Layer 2 of a small transformer language model trained on English Wikipedia (10 layers, counted from 0, width 64). Numbers have three digits each and are written without spaces.
In attention head 0, each number of a token's query is one row of weights dot the token's vector x. The head spreads its attention over the tokens so far by the softmax of query dot key.

Query weights of the head. A number n stands for (n - 500) times 0.002.
q0: 475491621444436541443508628410554554275543498478506519525344557417575528444601347539553433547477597562565501427529598702566393423601469401578309552401549563603654531405501566333464619566500497
q1: 304547538478598892642355378528244716513368536276500405390511505618571408644393762560574424578396399542530575435661443392582638430378498439520473522545606599431516397368351456328301677343554481
q2: 529574473518355701501242537631607361565480423397409717628459350759288380519518663464590558529562588641541507699585454576463436468515619236544562464604392556861630326320346500343474511415474842
q3: 569522599638233672513491451559190564607454531272568547589595522597593436396416629389582624459687398537397577632243518432426723529483576561814559400626318361439316526593445547527541503557627286
q4: 497427641514534575416367653517431414432673534412555600612554594430816838395563490543491424599541311470475311465469507481419529448724265599422295406328561401602721414340585539615357639544630432
q5: 507491675515456333373354728582624599430302486559270522318580579786478494643346510475668656431467591556575321741779463626390306467369569508584465404590498308698534156506335529593405508507563548
q6: 525463439589722444511477422531477415692390361602466336430721365487514508532312534543379459567416516349406741577380527443545635533611536646306439664518530535299395508548414400481496648650411631
q7: 379686289754561677537364346469486617383419427485401536559628540568505389463400378558374652541294577477275515495474440375396688620556472557535515394597513385388422551454459589496589474494563459
q8: 576699314505300593393618580589328492577740584430769401608454313501650585522635550631455427507621323702355384446556638481459488482575295433594656509308447532680638302742606528783513316349665529
q9: 497428438687521502554477324490388375715358588388451407429354226551499384514433729659564409528358352504498574589564464625416442539546414450605745565446569674381425400511350377357280616593553520
q10: 253684448364583302599769653677445338431702493758483577610287531682392445539353414664278292395620557596638492552529356305347560472418360460280479430370445705363410451558743703687384230322378399
q11: 724651438459774553446656479317483662623596417291562431579637344738616743667450651331520499556514270560529495330628619279672664523383212524285461619525481284508404652736498312514608219488655588
q12: 379434463438274631497594751522558432689538334523400454575501429555523517573482353333648500674444296593516521538480448816554490419391591486411484277534414614538399517527624473525537455523579252
q13: 475672262428516564264308675569557506405703531586688411489562416531679703541430616518289306517490410599742597224448373521487472334579260536598293494401384412483526561617585560818665362672538436
q14: 512430729655436509337512576207639426627627610417525575372370294431487450466446477323524630217199432400615537503515476582449633663426485403689291422560425679529357660571592491326459531368517613
q15: 492613471597513560702432237531463339422463514412336241505450446392509385374311470562543641274452509789374276301513597178356239540668376597504394416477606485453532420679394282501255417412422516
q16: 461574428535420713207750521458537611476786366565471657685380568340650562579426418536297303689594605468737646508261537620437479302386452283510386188412440714494611605440656651321639409658442467
q17: 391653252465060426604577474390726466615664361501548393554495500384592446645617385503264474688516434501640446357493671818348494591592420558429213619290422364640532477471766485579449521565581567
q18: 446590743500421376566655288655545582535491647440292551293438631499412166556675345350743365662415512434606550700693338345663457531357339440667776625806589678339712436672209544453472509346549559
q19: 227599508584604604408412454536433494493480529574488477377452286417470348592384520518379595395225398508297645679500574343233660468544705383378548384660421656478737493656474354503494180542434445
q20: 344624458264506607494582741637536559567456381654537530567397544360611628295530432369384413225529406492564253437318380573550539249487559665615605658539360389535656404503557430434524488825556727
q21: 479618460478640084441612490598408565224426683375452453352460533443424546537623461628672306589457411849797480374603449431614539537591562304574510284568250453425299779645390480479642608449608469
q22: 712519416586455716203288665650565503652502413377379493558549540486558462352498341493452455533725459584660940438389528567590353511391609620579423740646408309230583593536563427236481551234777350
q23: 619476521628598439514139572467492428590548417472550421670463468683486333452809575485441245329750418509491472548509516379530640099506439420787468328480436580631560242441609434323451538517874489
q24: 660596317489357405215495362565381807653263400549367354308508224389505398562271595690436440618509530440489382388408545652569622340147388634633436502760615384605594647205390435317375547455559647
q25: 533127289511403294331285572526530327596481627245480486281564541532492377222590447430553444457525755496509456474676607517514471692495392570323456333573665447514358465236392450519501348616608437
q26: 361618729378597429469492549436849594476437334459606467811365433314690438632694642376507767466788377365411496470494435589478456477588610444552486468265368448277439651273383416663326345386636333
q27: 497714660685509476464204503488634498551461653578512353626523611536777483621397443403234179519229396420499629579724550456532224456586691646504536570343526412499507700399535429422576359584602648
q28: 492560444654513776481404802568520503130569225630386357234531377753565564588327473551441431589574498699480551713631631654687411444444474536375507310642538468659415308518287670897332364646316566
q29: 500543671401494509445364435526569734438318592654352344506234452571541587392536431498580327655483443578712736637332472400628507410202672742427553521380737549465420743459580661474415517395510262
q30: 386403695244623669453700558537210432602632228404586468369641405654584188712624363702485486433307422534651467592619773423536693483521425486528567566459488584474561723600558467366607732453153491
q31: 155291462210360556549452406364370683440665540400649569793329333454652493605363726569323442395586371569324487361508558446593445500333601773614564498385469541377596116583510515589453448245426384
q32: 654329479424671401388528423391543483350627520577640495487529557250652632430563333619664413616583542427476222336596493820531437404527310487459348448195487474654575452416579499598427649470463290
q33: 533631682460481492488481591405639472519554544501512301472518508607571505524646496588467500515681733484512206436488738710483592507591475587694450599617437492528500701540632415452577486499418793
q34: 412454438610530607477374585660367688717595612496609432456756463791340515547524555642507640610701094594264576556602599218396547607684571459343631547395538466365183453561385507665483266394398491
q35: 438430557306597440562437340284537424426428514327409584593544480511499376493398740358562338478383583498553555540463333223562536538427574516317600514696445495326568553331548400746347308471462452
q36: 272550518671630372530822481415554493502477496532444324533553389371513532558543341457476489325411463435529616605621405316510483435566549534485752561555895475547492394510506509626448475499476438
q37: 594481581390586492354544301327675534417770628547589442591565578505516397502698450617481469529221505483496489441620578336470632560521528526293548705301611597597575538259482470652577601443501304
q38: 526629324384647704636580577685547539405636432615505624528594524262501745578469405453296421551617343548398360317424636611544577585576315546486286444469614354579422529357669497357581403293312524
q39: 415549671396348593483580752311619470396628441412416669770278448219574756668627411627388562543507272391605427572419468443382297386455324552252589294450383592559603558408598515653374869860671157
q40: 383506482565579385204462523338468527453384617567568426396487654482467469519392402510485722497496627499410627389546558489523622563641765374374571533365402540475400624663522715514632208537383347
q41: 490766564513542474511625549797361351448623449477261590514659221467417357313551619587645534451722551618330268568608449304496348604715446637519801620542574631548441540526375631555515648611355483
q42: 443448445375410377725385480599332580544607565646543383730473400364717462718521735809356923560646513344629595511372398368413477347503380483422730553763585564410364581743504503384450533552282270
q43: 382580518586714659510531446542339717679684633578456467615307562418562780596567183585572444504636432607528719429549649510472452510591435405477377429474404484575527265499673618463367330510344669
q44: 762654492341369492352417367550513495448565492606574322271305539194491398468600464307407434650333505610599573312533546723450534532592501460679545287352604605669511818616600684246521677788480556
q45: 527508402510483617626587368398527466479391398265462355271521765561641736566399714535471563783594604598767641470317526679451399519564455427301312271590483399421549464371511427224649694511566203
q46: 314524601684785492555448419439489422654365412288282331318605488574587506407202325231837464556474422249511372625694294736402462363473501820508629272608454563415445385541410358692631731522354427
q47: 667356405425508485658604505423355470469454835310460312212726460427566488456557575537381438597572732407603562258613473629543613489558538370404727559617610479693574670426513194373471344384451451
q48: 566716472552409418471625747330511365481546791302902364353438546321535356530482456533504640588490534331397516369477396672580618639432467564697628494550543518466562543476385499261397645459432201
q49: 647251642367766435577396376637497668411488647472265451642590711312581459434593504542523694493527579573403514442572430577292685503818414292376447485402595652455435527607399511732591365374447625
q50: 364426533270370621566561392460430670386438480664509565434279547199546603553695343669553638417489736427388527536585418417206643306511555511780421488397688573628672414633559474385822318283474490
q51: 580299519467308624497344511299469699255610444674390594539140488681432449445504603606555577352306633363571502290554685469351483569378652210344918568767622581439485651417379747323444736558683475
q52: 430415725627562517618627320501415513564489394506252597453269451308335303282438528393556664494531603644447561745480684429575363419326603530698586480461332372691286470616448382333526393612552575
q53: 466354587086533342337529420549548379444348377549573257291341266584397505510428360449567498519516695428397585359256373568562352570546559442452468509740400569500617506467439470525653478542728576
q54: 669509683521714422674414439229542666435534233423322303544530576431352739425577283642126639583469584354759325401493441538509545393476361406562455347309511516530629514604364427526550366314325641
q55: 556470661422579468882495582803508585402524682474540662600540440413421656530348446357493426423390445406655490459460564536250437563546323531490520358499526619631314527592579250457511400339335162
q56: 497564374441517436644500741483607485668370445613450646643216451464676499597312151518436504546351647490710318653290394412513467574359424285573431521355743652334568316426572398611329496639656447
q57: 602436551546662464515629392597567769487360601543583231373573875454557339598452314544650395381441476434273363236531633584359789435585544699537234424539710401514163445671413598581455441570596513
q58: 509226490413660595229677404488576166305467427697544436553469797597452384566420518555595471637540329536732182446486711538465493405185530525393563638611456534412658537257546420545529505524347448
q59: 574580405665593182582485477632578336511466330580689694441416625480297414586553581381377618601661829414614651523593384575686762351621506436618488513600565749174427506727627656661396296648318500
q60: 488236789483401380601407515654422630617479230365479641257479545472455252519512728339442489509453163494628430595281636493280279303591525509519320611439397516435566450581305519369475472624418192
q61: 572522415465508530711569696464380428361640227511540640465422608279667668477509761526430633649509451538533717372628362372369590401495551667675435434639708461559646703140604484557659578325478843
q62: 538560428436512257280580643421544349593604458441347452515674253484543546424698620599651617502551501055690253372265441385516384282671902429428637321363719359634587373454527843465421419327585372
q63: 393255535561506459539443557423661501241361323689622672686484442577502398625587703031697301705357589491280483507397350551627365488620431456456551443541653350694742690447351377316585630568495430

Each question shows a short text with each token's key, already scaled and adjusted for position as the last token sees it. A number n stands for (n - 500) times 0.0017.

Then comes the last token's vector x. A number n stands for (n - 500) times 0.004.

0 "osition": 352529402493540497429429490514517436438396649603318359644586708520523576580481523423457463599505568473469447517463612458561517430401559625431448622643418410507505665525519484571375410592613375
1 " ==\n": 476548452498575491502404565612471494396409634608272316579617566521471539364384393550521421466416489511468529535546505445531453448485690552383424635710378423611452668562480503409538367459373382
2 "The": 470605509496509483343441503688451377394437646500280229540543615454556496474452512517583521487512511584493402513494479569678550507486589536543355540625365288635395640608554416459522429435405354
3 " song": 684371606442591367432350532686540498367408561536359370490563690588429626464296503561492472464543408494364454583494501427555508566447507595496357679759321390571410613665606551425456502453466430
4 " comb": 733343605717651366318458496661564414289322616595386348395593789584495562485400401495482423582399612643489447626537297342666517563534563633564327650761331309529550661607500454494414478646748399
5 "ines": 544392602597524564454428419574466424410438670496262381557611654418543585497457415627498557533538589398442488593417479302557349518407463683458421573662359342533475614668501571524377544477437480
6 " elements": 372506622571533538345458467589589398380384568498262373601672656504449599560376467510446498511451669489508471654499385313566528475352497547418408594737534375512493700643456579533418465527612395
7 " of": 454431565460474574553412380570531549436314639462335383655607678517445532471447506613522540451414522426532543657446430457676523474448567578457423600721399368663537627572566587535372370415415479
8 " h": 428658467446394591525555355594413598395452665535370479567501629597571608503547405632563439490392381506658663679456346429589485563482468686590355472752251389602442683597423523447342509573553516
x: 880443676377423525505358537305269401553617569454514446586625567494398408457417350350739621225604534507419445559691414482546450561609441259485474488542594784186527480508420397529432535274566421
To which token does the last token give the most attention? 1 " ==\n"

0 " Z": 325670330387663530346534404505493470402311642394312338489495744370610645664574401641500544585392609398408404449398478428635319599455522572447351520721197448566431537497548497604297326662504544
1 "and": 367581554455592422447512429453512404467460660525368399568553693418662499647454341592472485509562412634465428586471503434569429502406475661588526519523329356570442597563485416495346409615413453
2 "t": 440521518524559555494493512437531455344500515524313389510644691391547554707526286569474516429498420633410446508496495376552371512448518589450545526687345529489430601523504542483353513469590454
3 " include": 492534399521525494376507469574471274424360618559289323603678648581493459436346590573453576364537479542528426537442499507627551460440549529460500616661375396649495596715586387517397521479443457
4 " the": 474433441582501508355445455643439400442393595508271250609572633443504477509486470545593482434493476592469507555464438579701530518502644543556375553643308370644454675588560445491516385419382408
5 " names": 553369593607598483327446461734488344410330669535302309573656682462499579446452527543531525490487608496434501584460379461637502473493577581525439573749343313535481589688514487550455442502559432
6 " of": 496405536477505551531416418585516509461343655496340346655590649495453479476466511582538529480469514493466534617438435515683512505475572551448474579694388356670531615588549559536374346392420449
7 " the": 513468529508461528426397394621445418437420594516261254602565635445504456512501466529616469452486521384459573535471385539681566515498623529553391526641331355633470681590546469495517376410386392
8 " artists": 427533540588404523393421466634502450385307592510310288604651701460560586522396506526534569459535352416615512636455370308592483572385508543458395618732506424560464668651566506548432465554562431
x: 449577786401649535552401487504662572291337575321611449472428441463471504543558521387423722317630583463166524542594487442771393738603414358417550487334449380160701583532280454456414365569408357
To which token does the last token give the most attention? 3 " include"

0 "ig": 286680407451562456475402482461531485440507605446364420396567817403480516703481322466645444434471600413400340551548478530601405465506498594517515560710300352538546526521528583544415464531496447
1 "or": 380592536427575457446413468409574499509462655480338381682626679403630488717438296460577509421483368538430499546477491415479515429480578589401503554723448371535506543552513506433402407579458428
2 "ously": 510467446504564532397394453533553382411378636424269362506535748499546615553472468502429500644532428635492478518444489473622493615491481574476501662558504302546474553552492474381467440579443507
3 ".": 497423430546540424424386441677444522318412580530297382571634643481511546554479447509569443580554449530505493499510450491578424571522532511505536571755281347584426684568527502553469404510340442
4 ")\n": 464432400491526441445474492579381468374403683566270311631614717497498501483408502492574356540477531460481489546443446409518508488473607463464508739771274301579441636563567473422567477492365491
5 "-": 481548484477480453486573502602466487380456589589319379631644524476511533521490554546564519436499454508477520438500457517534558501435680479404482584714420470705517680603550523454488564445393477
6 " To": 515369507668583604331456382565454320285411665471303313490459623544563620478431482501438451454487572352426528628417385424656475574377430628448407666688360257602343554620477440462536475674556488
7 " be": 338527493528473547446462461717455394383374696476282375405639622620414529443439569659558491401497516358566559650429356441651482609471562547504378680649283331645547618700487520423452514476425485
8 " h": 437656477451400591523562370615415583408442664551365470570502618597573606496538412633567453489412399501641652676455338446598491601503476672575368469746255392609445669602421502445338504551566522
x: 885465678393418512533368544332282414554662590439497444569671545515427399431434346369757628219598521497438442542665418510560462547566436258480446495517604772170535458519424393563466535277557430
Which token does the last token look at most, and with what share of its attention? 4 ")\n", with about 50%

0 "f": 398665415523533519408591503485527455416415587545364477503619749517536530684526425588545502591533617490407365462430462495610396483555472534464556506684321396485577578441541453557220372518550489
1 "riend": 284616431456538414369432513502572461362407579467361395492495712478607665587505305455460484601465322576352424501498539467567436399533501525381516607740333262580463449560579560515362453486553392
2 " at": 475579425471558390460380451578454332399377632467308377631548683500556563535469511612490513375531439562521469484425453475639415580484576521542523637793409387593516537645576559537489478549521516
3 " the": 468510431570513493347444470640438397446399592502266254611566639441515486518496466545587483440494508616512472543463461582702511535516650538545379549650315372633466663588555457495518394415382412
4 " time": 646374519455560454446337409610476434385384688586330430570543642499619589575422447596481407512485525411445483686365437323596525548457483605586427612597423325617433674678517548441475471571574487
5 "),": 553463484518528478411448511601463447320410545486281337577644614493554455502451572531634512491544489515443467533414398439654505509460469442497525630657377439592436593600555550512434514444448403
6 " R": 341406721676400623408525505658521573382416572434378479444467597350541539569439475546617444368491735451645478669417367367679412686442399659381433661779230429621535589541475510538345495559587617
7 "on": 396587515471424539472527448542496405395387574553212434512643610416638600628575335531590489430537513415581510568435456342563408500488461629437535649691369378554556596599654482456388414510441529
8 " Car": 505684408603327543551600467602552523360288616468380351493608770386610675612442307587619489567511273448640520674504368341569454587515461506406302676800285309616489581486569527499304328447494513
x: 595500645270419552477281507313757304521276728407336540491373450446437578415362344590475663550495540639305570727523608409515352354445493455559643544520646526268363266548378505704440433361391536
To which token does the last token give the most attention? 3 " the"

0 " the": 544579517503540483355493538646434391453393603517277252603572625438500475501479492536597476442515485437571419515476551586697484539523653545548383568651297368638449679594555458490520383421386408
1 " sign": 312568408416687576321516568668727332342287522549337369428595676555332561519416408529469470517388370493378455521500536384667452577537578612320490754744279508616467557593532554501327385513798463
2 "ing": 484537442522545428472421384500431375424417611578303354566592699459565627592507448473452479513472431618543432553475513468618467476426570593468445528644399307633593642645515502566386487418469500
3 " of": 500554464522583503504439473567503500473350630499340335651593637486464472478464522580519540477477495578485535552429443553690491509475569560441465570672393370664536618598556556535368355381415446
4 " the": 475431445570497507379439451621436409452416584513266247602569623440510458511496475533595482446493477594485514542468449580697531526506630537551382532627328370635468680595553461495511383406382397
5 " contract": 487398567571574485396436466631609416302347535548309272496493721434457631501355427524415481622509661396509440589568474441538397685420592609498415656768296523550379713648510633487467523572573494
6 " on": 506503586516368512448447387523389336301328555511234394605539567468581652561495450577328496399545509528424454475457457324626393540431598559399432647752349464627509573616550594487450510441454425
7 " ": 444577603629437489536447414671392454487419698493389352528598664462519571448451442608535466548459476522583624533587384599539557600459601662543499711775280406548515610634443513482429457590429578
8 "23": 405548501583561552506566436610497498396488585545310391492491623528605642506570468554496494409377417486539602508368441479497482486472466541603399573682399481540527632568605515537433423615527543
x: 447493772525578380607230436437580631432460651552446740605728748531222376614458349460760645448238540407563564526655489382566454383446553589605679275577668533486532638507597674285294417532557498
To which token does the last token give the most attention? 6 " on"

0 " prob": 269530431480706477405163508515496547380419470431484401478514765554437571655435418456523349392423608506454422584674572434636509554425569681635429610710335403609586618493423566500499587624597485
1 "ably": 468536492479536527427404534607571301424325547411319358499606789459508569537390600522471461514609484547539533452472506551606560608543459503407485705594451411497528465520516476405476531473525520
2 " still": 510565397501590472339336523574566306406366573382386273433559846614468543434432478569459437583561385531527360583521514540761523660491412544393477720699333439519455526626492399498515435520532462
3 " think": 643434575483603386325323495701537428310368585452405353445622697606414592538432462528516387570444325541374437592523409451751549532414588601510306680811416306633486609534489626520445436512609368
4 "ing": 605376457576513417449380350519442410390417589515316371551573729479550643618480436464470484523461510549458457576462469393629494488393562594486417539685406264636595638630496558571406520444462510
5 " of": 519422514500542509513396432587506529445338613462355353643580650500440479492441520572536542481477516556451533606432424495709520527462558555449446582695405345665538609590548586539387373403416458
6 " ": 441532618656455477505402401655419494491450660443390342532563682482513518485425436583575472562455575458544553549576374560595563631450587641538467687799322363551527628628425582509438464597406544
7 "20": 309474513651473498485465440587561477410477525466335387482490707522612569547485441550582467464413520454563560475345400418573506534458359510557449614688408477527563613569574542566449439629516542
8 "/": 442520519554428461535390465645515575397332601480273373477551659459486620556448466530564466663484390591671579499502416510497453650459500557420421636780313516558521573613548591547449453552395402
x: 585544632577662453606347385437634440195465478441463661528363523593563204544419627495763489667415410420304579550704322514703407676526462386627350289678652639343456380555333408717423456492543549
Which two tokens does the last token look at most, in order? 6 " ", 5 " of"

0 " cont": 331718397502683567376316607597560649292432611519402338512599638487520609675413387525441386587472585571302393483623440414612359633467559727504386789764308349540600615541463729459314396554526532
1 "ent": 344586524432638551403448452500550480411412598443323356548575687412521571740449378401554579576488409601416441450478456486547440535413531621534486515684461294509449675505460545480368347546546403
2 ",": 472472454466526437388420498611466474401382542535261290658630623452523502535457517566618514432568500511569514481426512518572452582499568517487514606643350453618466634589550553473389467445389415
3 " primarily": 604459408475562428380385470617524289396385578433268295490636767471455492512370496536475521549595425543565395554515446476619382687448508558463543674680414457601544637618471477440489531488382533
4 " cont": 647279684601573425453399576665548652303381619569390327526631631485523620647411388532440387592503577448532528673625370351637397669532555710493408772765325360553623608551459700459312361521519532
5 "act": 546517555607542489371410509619640486285389497476317373537564712394421560679424455440579448528575728410550493632595409446604469575410517516477471696787320355518505682543494642497480379483561394
6 " shows": 441447582529537468448436381568446405389390607487307305590625727491545545522425543600443576480416607417527504601507447350660517460399598588541401605702465423564490681655552638510428529513575468
7 " about": 397533510491404504457354358532447508359392618430323389594513603558420499526477444598336493524508551442567518585557496343682437577404512570498537622748421375621435655674468703467444421475462487
8 " polit": 447554339463460566460437445466695430282414489511403321467522690593459454464452440409550422538521414463556570643541447398590516612417382568580380726737444381539444666544541605545440381571479324
x: 554509781630600558548583419513623449451095253471426539708414353357264839386384313552558568589492494451464648598553489576570362535576250443466646643585307501445540394587516454395529327298418428
To which token does the last token give the most attention? 2 ","

0 " con": 513711456557665438377315509474581530350472604562317465540533553665510530769579378454511400564394553467350444544425500439650355557508419728489422781638260371532578575535563610505330474554592487
1 "ce": 290547444532692501379478504529570534490385618449386485575591706476539570719422504609526528541574326566452383560558515436575471446370478550398523548623372333542529613548536413423428401610540505
2 "ived": 399551491552506563375357393474449320293433649421242533476550793489474502520438511443358411551602341570428368550480532476690468477363444558553537570772333305557436592541438572579378576589473474
3 " as": 574610348388475363361353485604443379363342615459283450511590661598465519660482560472498447371506425488455429694403454434658528524444518509438513630682392457684520493648523457499447511555494396
4 " an": 602422513559424495415430423593438413376478657489327431587536628622486462507467367667456381525476543615439516598519414302648529438441638473490384566646287304669431629502483473419481440506392417
5 " altern": 579309587611516475355428489595567497353414657496380395506602675575393427541475387471590435463438726534574476686439365363776481561446548682475443757842247332652539609618555576532390545476757482
6 "ative": 407521532519487526449372434550563429402467594533257340534567669453541644629410459436549468541541590433549468510449433411518487539433459587478446554654477328560500636529548568496377413452381412
7 ",": 483517525499518543431415468618454491401391542538263303664628625456529501534455515577623509434556527507419457534405421464558504568499551497482527582628382463613469623580554551471397470451391421
8 " un": 494652390465395499492502409558486640352392496446272306537573665585475519682426447523558514518449381576568543664504413324582500647536434658471384615612316420543509662493519645313337401506478397
x: 653676740503648593542516510487605304596331459633471626769329530511339444493450517658571630502719262521249614617467548526686400673682228312463396518525548657317411481516454279578723512210523563
Which two tokens does the last token look at most, in order? 6 "ative", 7 ","

0 ",": 530509549489510407389452517621485458417367558547273296672631628454521506523458520575624521429581510528595531470453550543578428591517588516473517621662337454627464617583562534487401453438389433
1 " and": 540518496534502428451449488609469411392364584551269336682589620485541488521550557527583479449567571512597526450418505603633426546546639536486463707755342393590528562549613543521448404413379407
2 " Dom": 473457493504669486316402572599495498310306637453397362478602745409494632571512466554584407398617296596305385574434468334689340658475497516402418768803262364513509496371568601559413236530636497
3 " o": 599348588610524566486480408510500457468509744477353422457576561619475473620515464586557522540486463641425422578431378427602391639533475733484385602675127418638507487625457575444383560509585430
4 "m": 553379545634570528435592474494544384304424470537307380559608667471490537597452329481594548415495474518409517506463483325583486481550534474420538591681437357531457544494549463535473341627552455
5 "lad": 539417631498481483550534346454371470396411581433403414482586632440593521713617382524546488525516629307587562630375445232570332560471430550643399624576376360587548677526522597531379344609417483
6 "ine": 428416562530486554513427450586548481438488611541253462464577566420505501436481376551555465605557601342603566581520484410557423500428412566420430508576308250547474614658512563508364472345390440
7 " and": 526483512464537568494363402604461426364383583529254335676574648484559473557576532531562475457532559460427480538412468524604483531522594517501486684742381392571518541550614555517434410436404400
8 " the": 489555541489445530445402362600434418436424590497262247603559648437513452540507449541594489446468524373472575517493366531669567513491625524564396516625329366631451673588552461502508385430391408
x: 341441664546927498585350462518600454577604463507520715494643406416443470469517681509572759505494445513528453383337423561572458794291471283638674524341581479391452264770319536554489552413568605
To which token does the last token give the most attention? 8 " the"

0 "el": 294618475498648427479431440500624563484365564498341366639551747353654568706494327489558501518473551472467411436495480457469484510550517560400495595669431342577605582599644428466412337552523508
1 " in": 477578433517628395360322479521453372341313619513242413566594666468543589599541419589566397395464524432581494609389432475730394587493547551450458700789338411686529634627545645564409438502470497
2 " an": 486581449552498495386390464615438397382454671497313397598550620631472478482455379671469392492492416607479473584494463342659497462468667477487372603680289297684440617518508492421473425487377425
3 " attempt": 734344584549587451325475448609622452311399645496419319489487743536538671552445523495281518518561372505459306625554495402632469638370537657551385638690372445573508635656464548465335428578621462
4 " to": 455454395539535510472398446531392375378402586451324286562570646459501543496460481595456536387537487588452465522438443507619445562442547579549483582685374336639428559646534504479447527498421475
5 " d": 520266661694556539456541477606591592353413708468371410570545702454485503510464326552440523529530709413612527642578419373516441648535528609464441576802305333626484587682455481411303516610528559
6 "rown": 305429575683508474401420401592551394424389544443262354518458817503579573469475466431454442538512669496484523640481405476663526613371437576459459596710284370480540594549494488527416330492622416
7 " out": 314658538662408464432466355610393349360403579402260334484535753652628658699409375492416439607468431437556451566335300317651415636412421638501413674713337366535523542461428647413402420548551423
8 " a": 416551484456427497510405360525366476427443585418313350630558616517536445650489483652514461441527440436537562445516382330653522559452607561578380511699317404594537728548475523387498498451450429
x: 544436668401967625631452631426438436464466526470444541664482522448300349254527576388505750486407324460496528479340456504458595825479367321591503509271548600496423307668201496539460589542502578
To which token does the last token give the most attention? 5 " d"

0 " on": 530468458484506461436339487475422343354367536500233391643538557481563576554478444557397491390552514484593533620480532454680422557466638540408433632775380430637507585609537626525451481439391393
1 " j": 411620372630560613381485426573381425368418584498360518479527583460523670606603439538483465569497515631343324562473494424657326548546549657531373550744130322580515610544432504564379560478550535
2 "oint": 522417468481528367366501485615433344474416690496378371470559680502500590580485542614596467454514311500479424586415405447676442466431592648571475648683198289636627720493585448421422386410469473
3 " real": 654419513593671412336317448682551469359393654521341488458518729554375617552482374551570369434413359542373434653470348315584531514460584584642376525741415208621533676524462457391478474579592445
4 "ization": 653453511553499451402450353613497384426388672569312336561515708442539653615470438553522496605452614530431417616393470428527413478440533648480441495604346302636499695586495448568369424577463406
5 ",": 537503445473536485413395468625467509393398551515273305656623643458532514554468496584622509440542529481448454537382431475566489577492551517492520586639381448623469626577543555465395473462390417
6 " broadcast": 356526592640529461416412425698412388361415698555380370482536805554462638378350584582532405468569647405517536589486419451658494565371602659604388659790231386595502685501511559522443494524598503
7 "ing": 406560566557447512479474309531441389392405660568296388567596740477593701602520432503457485501433499377453583567412461400542455433396591639492444566685370294648605638612522501553398514454468539
8 " of": 473517559458423587580427360597521534440324677483354375646592673513461541484462507619522540470429467411533524638450441464661518504468578607459457605702390358683564611564564557516378363413436489
x: 459410665511572498595379688522582508523491601433413460410623336665339392321315823643674754396581519421501461696487497528569337637495465446779690490372372586357424472780209383465427460493494768
To which token does the last token give the most attention? 6 " broadcast"

0 "ing": 442616522459576411462425385491430355434416631563316368582579717469578640630518419479468475505463549472596437521491514512656457479455595599464457523683401310651602627615517499588392463446450500
1 " of": 512571468539594467466466505575501478473349650501342342670590633497457475488473512576531535469482511455547507499423445566695474502482594558442477586702374355681525613587548550546377343393397447
2 " the": 492579450558522494354471488635438393453407603514271253612569624446504465514496475533600479442500545572552455539461491590705508528517649536550390552651312361646459675588550457500516375417374401
3 " contract": 653387535505611520388428470615627401302346540544315279495497726435461645501356427527408482622508446590442404528571509457542376667427615618497412669782290526552376711644509634486470528579572498
4 " on": 497526461479381489429409418520390324301323554512240395606542568467578661558494455578327497396551489494388455556456475347643389551448616567401431659753340464628505569613551586485455513441453431
5 " ": 501533613680468530490486415673408437490423710487398357533598672467535589451455440616522470547448561428448487557589373611547525597463623663540493728794277415554517612623447517482436463598421582
6 "23": 466491536633554485483561437610494492389486592543313395492493624528605650506571469555492494407377618451513506470358439462509465484472476543601398583687395482541525629567606512536436427616528547
7 " May": 412672573512472609364591378525515400381289656560286444540529780430548765532566367648480446540562459414639566541538408460516420522436586539503357549742310420490363600504578511539321328648429496
8 " ": 492538540571426469559446402661390442480414715487395358532599675463537591455466430622514469554443436568626669511590381602521561577454617660552499716783277417549508606623442508483433460604428583
x: 422452667485547501728282405327428383229550505313496503398363627389354463653607385525629778554392500490402499446539596489667391629462504513670480224618459605462345557426243574661559632385668536
To which token does the last token give the most attention? 2 " the"

0 "ret": 390591577496631577452355425367677417477438513437343386516558742539505486749547294445480497607461562438475419513537487509675508561472417511420543572612395408510563601575543531619445342502624417
1 "to": 431628483512587548436519551475520416447386578540310431585628610458592473589432438606505540457645480560517439465434508450538418531479465536410480552624381418469413521552522421446366412528556427
2 ",": 478479438465530440382439502625480464414369557544271296671633631452522503528461513577623519432577515510581514484414507533577449588514577506471524610656349461624462614582561534486395451440393430
3 " St": 618394641502562566284559571698532386398323598458325393454566632371508576571395419547590470596579418704318412547429412485670380674477517612355384701816244363509448560572509555460371534517563610
4 "iv": 554406607643486569500613522489514492417501609569316490468625628426497368463587366559555528418631494595472505551483539517624378560446515691488572575722308491533404565564549408479307479527520475
5 " B": 508306574655592530426544484723491473329324596531361424524543741383623611543407440566625447449515640454443413736429342492600423670499481579441384603783251378599484510480452402550398411627495618
6 "ators": 473451515589518615474478402541538346463401592458347239605558681320617562643514422534516626517447508490448411576474414455496423598498503602532545515691439482525434634622550491545415405489501481
7 ",": 486521530512508551439426465634457477393374564532274303669631639448542533545479497596603517439550518513408448539402407478543493566511566504483538595634369483627467611573561531458392468450394434
8 " Pat": 490728406625389447418491490636522525276353674523408322469591727381561611713397385381480408554635369443531559584462376438588423623515434542442407700762353377611403486486516548555337339611452488
x: 588565579433282524421319344529734471533332708503470632553408367487410673573378436434182696642447476486528454594355352499673298562436470652480690480503569639223246366650331614626574368512313602
To which token does the last token give the most attention? 2 ","

0 " to": 578542541490527449425448496536434330408391610482303313611594653487494543483472484599513533371551469436649463467413489576647417572505597567510504627740351345651456561609536487518457486478393479
1 " d": 338718486512652591411485477582631588371425721468372430581544710457488501512478317563451514535521385608313309490495460388526405607528553608438452590824290335624489582669456481428303506607513562
2 "rown": 503577443503632479369426472590582368430396540454264360516461818497585564462480466432460445543514254507457325535510496535685502599407447575447477594708294380473541597551491480532415326483619411
3 " out": 674343521429533356323378422568432331364422582401266346480534758645639657697419372492411441612465407539438349609437394368693387655445439639489432671712347375522524538458422646419401415541555422
4 " a": 583449526555432542432328426521403446465458604426288367652571631514537428639502482645544454441530463565486554546501407426694510583471618539550411517724324407580540724542470526418496484439440429
5 " dis": 444459617528572523425547535627476549405413689548439385444625602508517631638487476527541391476435571402548535703388364345478501496518410577547425581526367298557443577538557520371396424537642441
6 "order": 457439497521406658403433304453445224432341624464390372540640758486498536656605427409563522586565525462485477465399432486597386335493401549473405578580330434576539580440614457669271490446560355
7 "ly": 393629497490520500495432408497474419403399576371215434478605714462549612572464508574468521586569492386564570508540462352534447553458502524416400615561388363498558492544462609364468554496363505
8 " member": 454440606638383501454405417560491373331361625456344383488557741519508619479427396391496333512472211502601569525426326372541545427348440551549525671876346298594414589595522502552398365649451441
x: 444566727604388573583601445298639649379216316379619537340434351316440499479498572431533815540480509593407517482704426510668418426576292487442778545436499646301475665547300667446244373412386468
Which token does the last token look at most, and with what share of its attention? 4 " a", with about 60%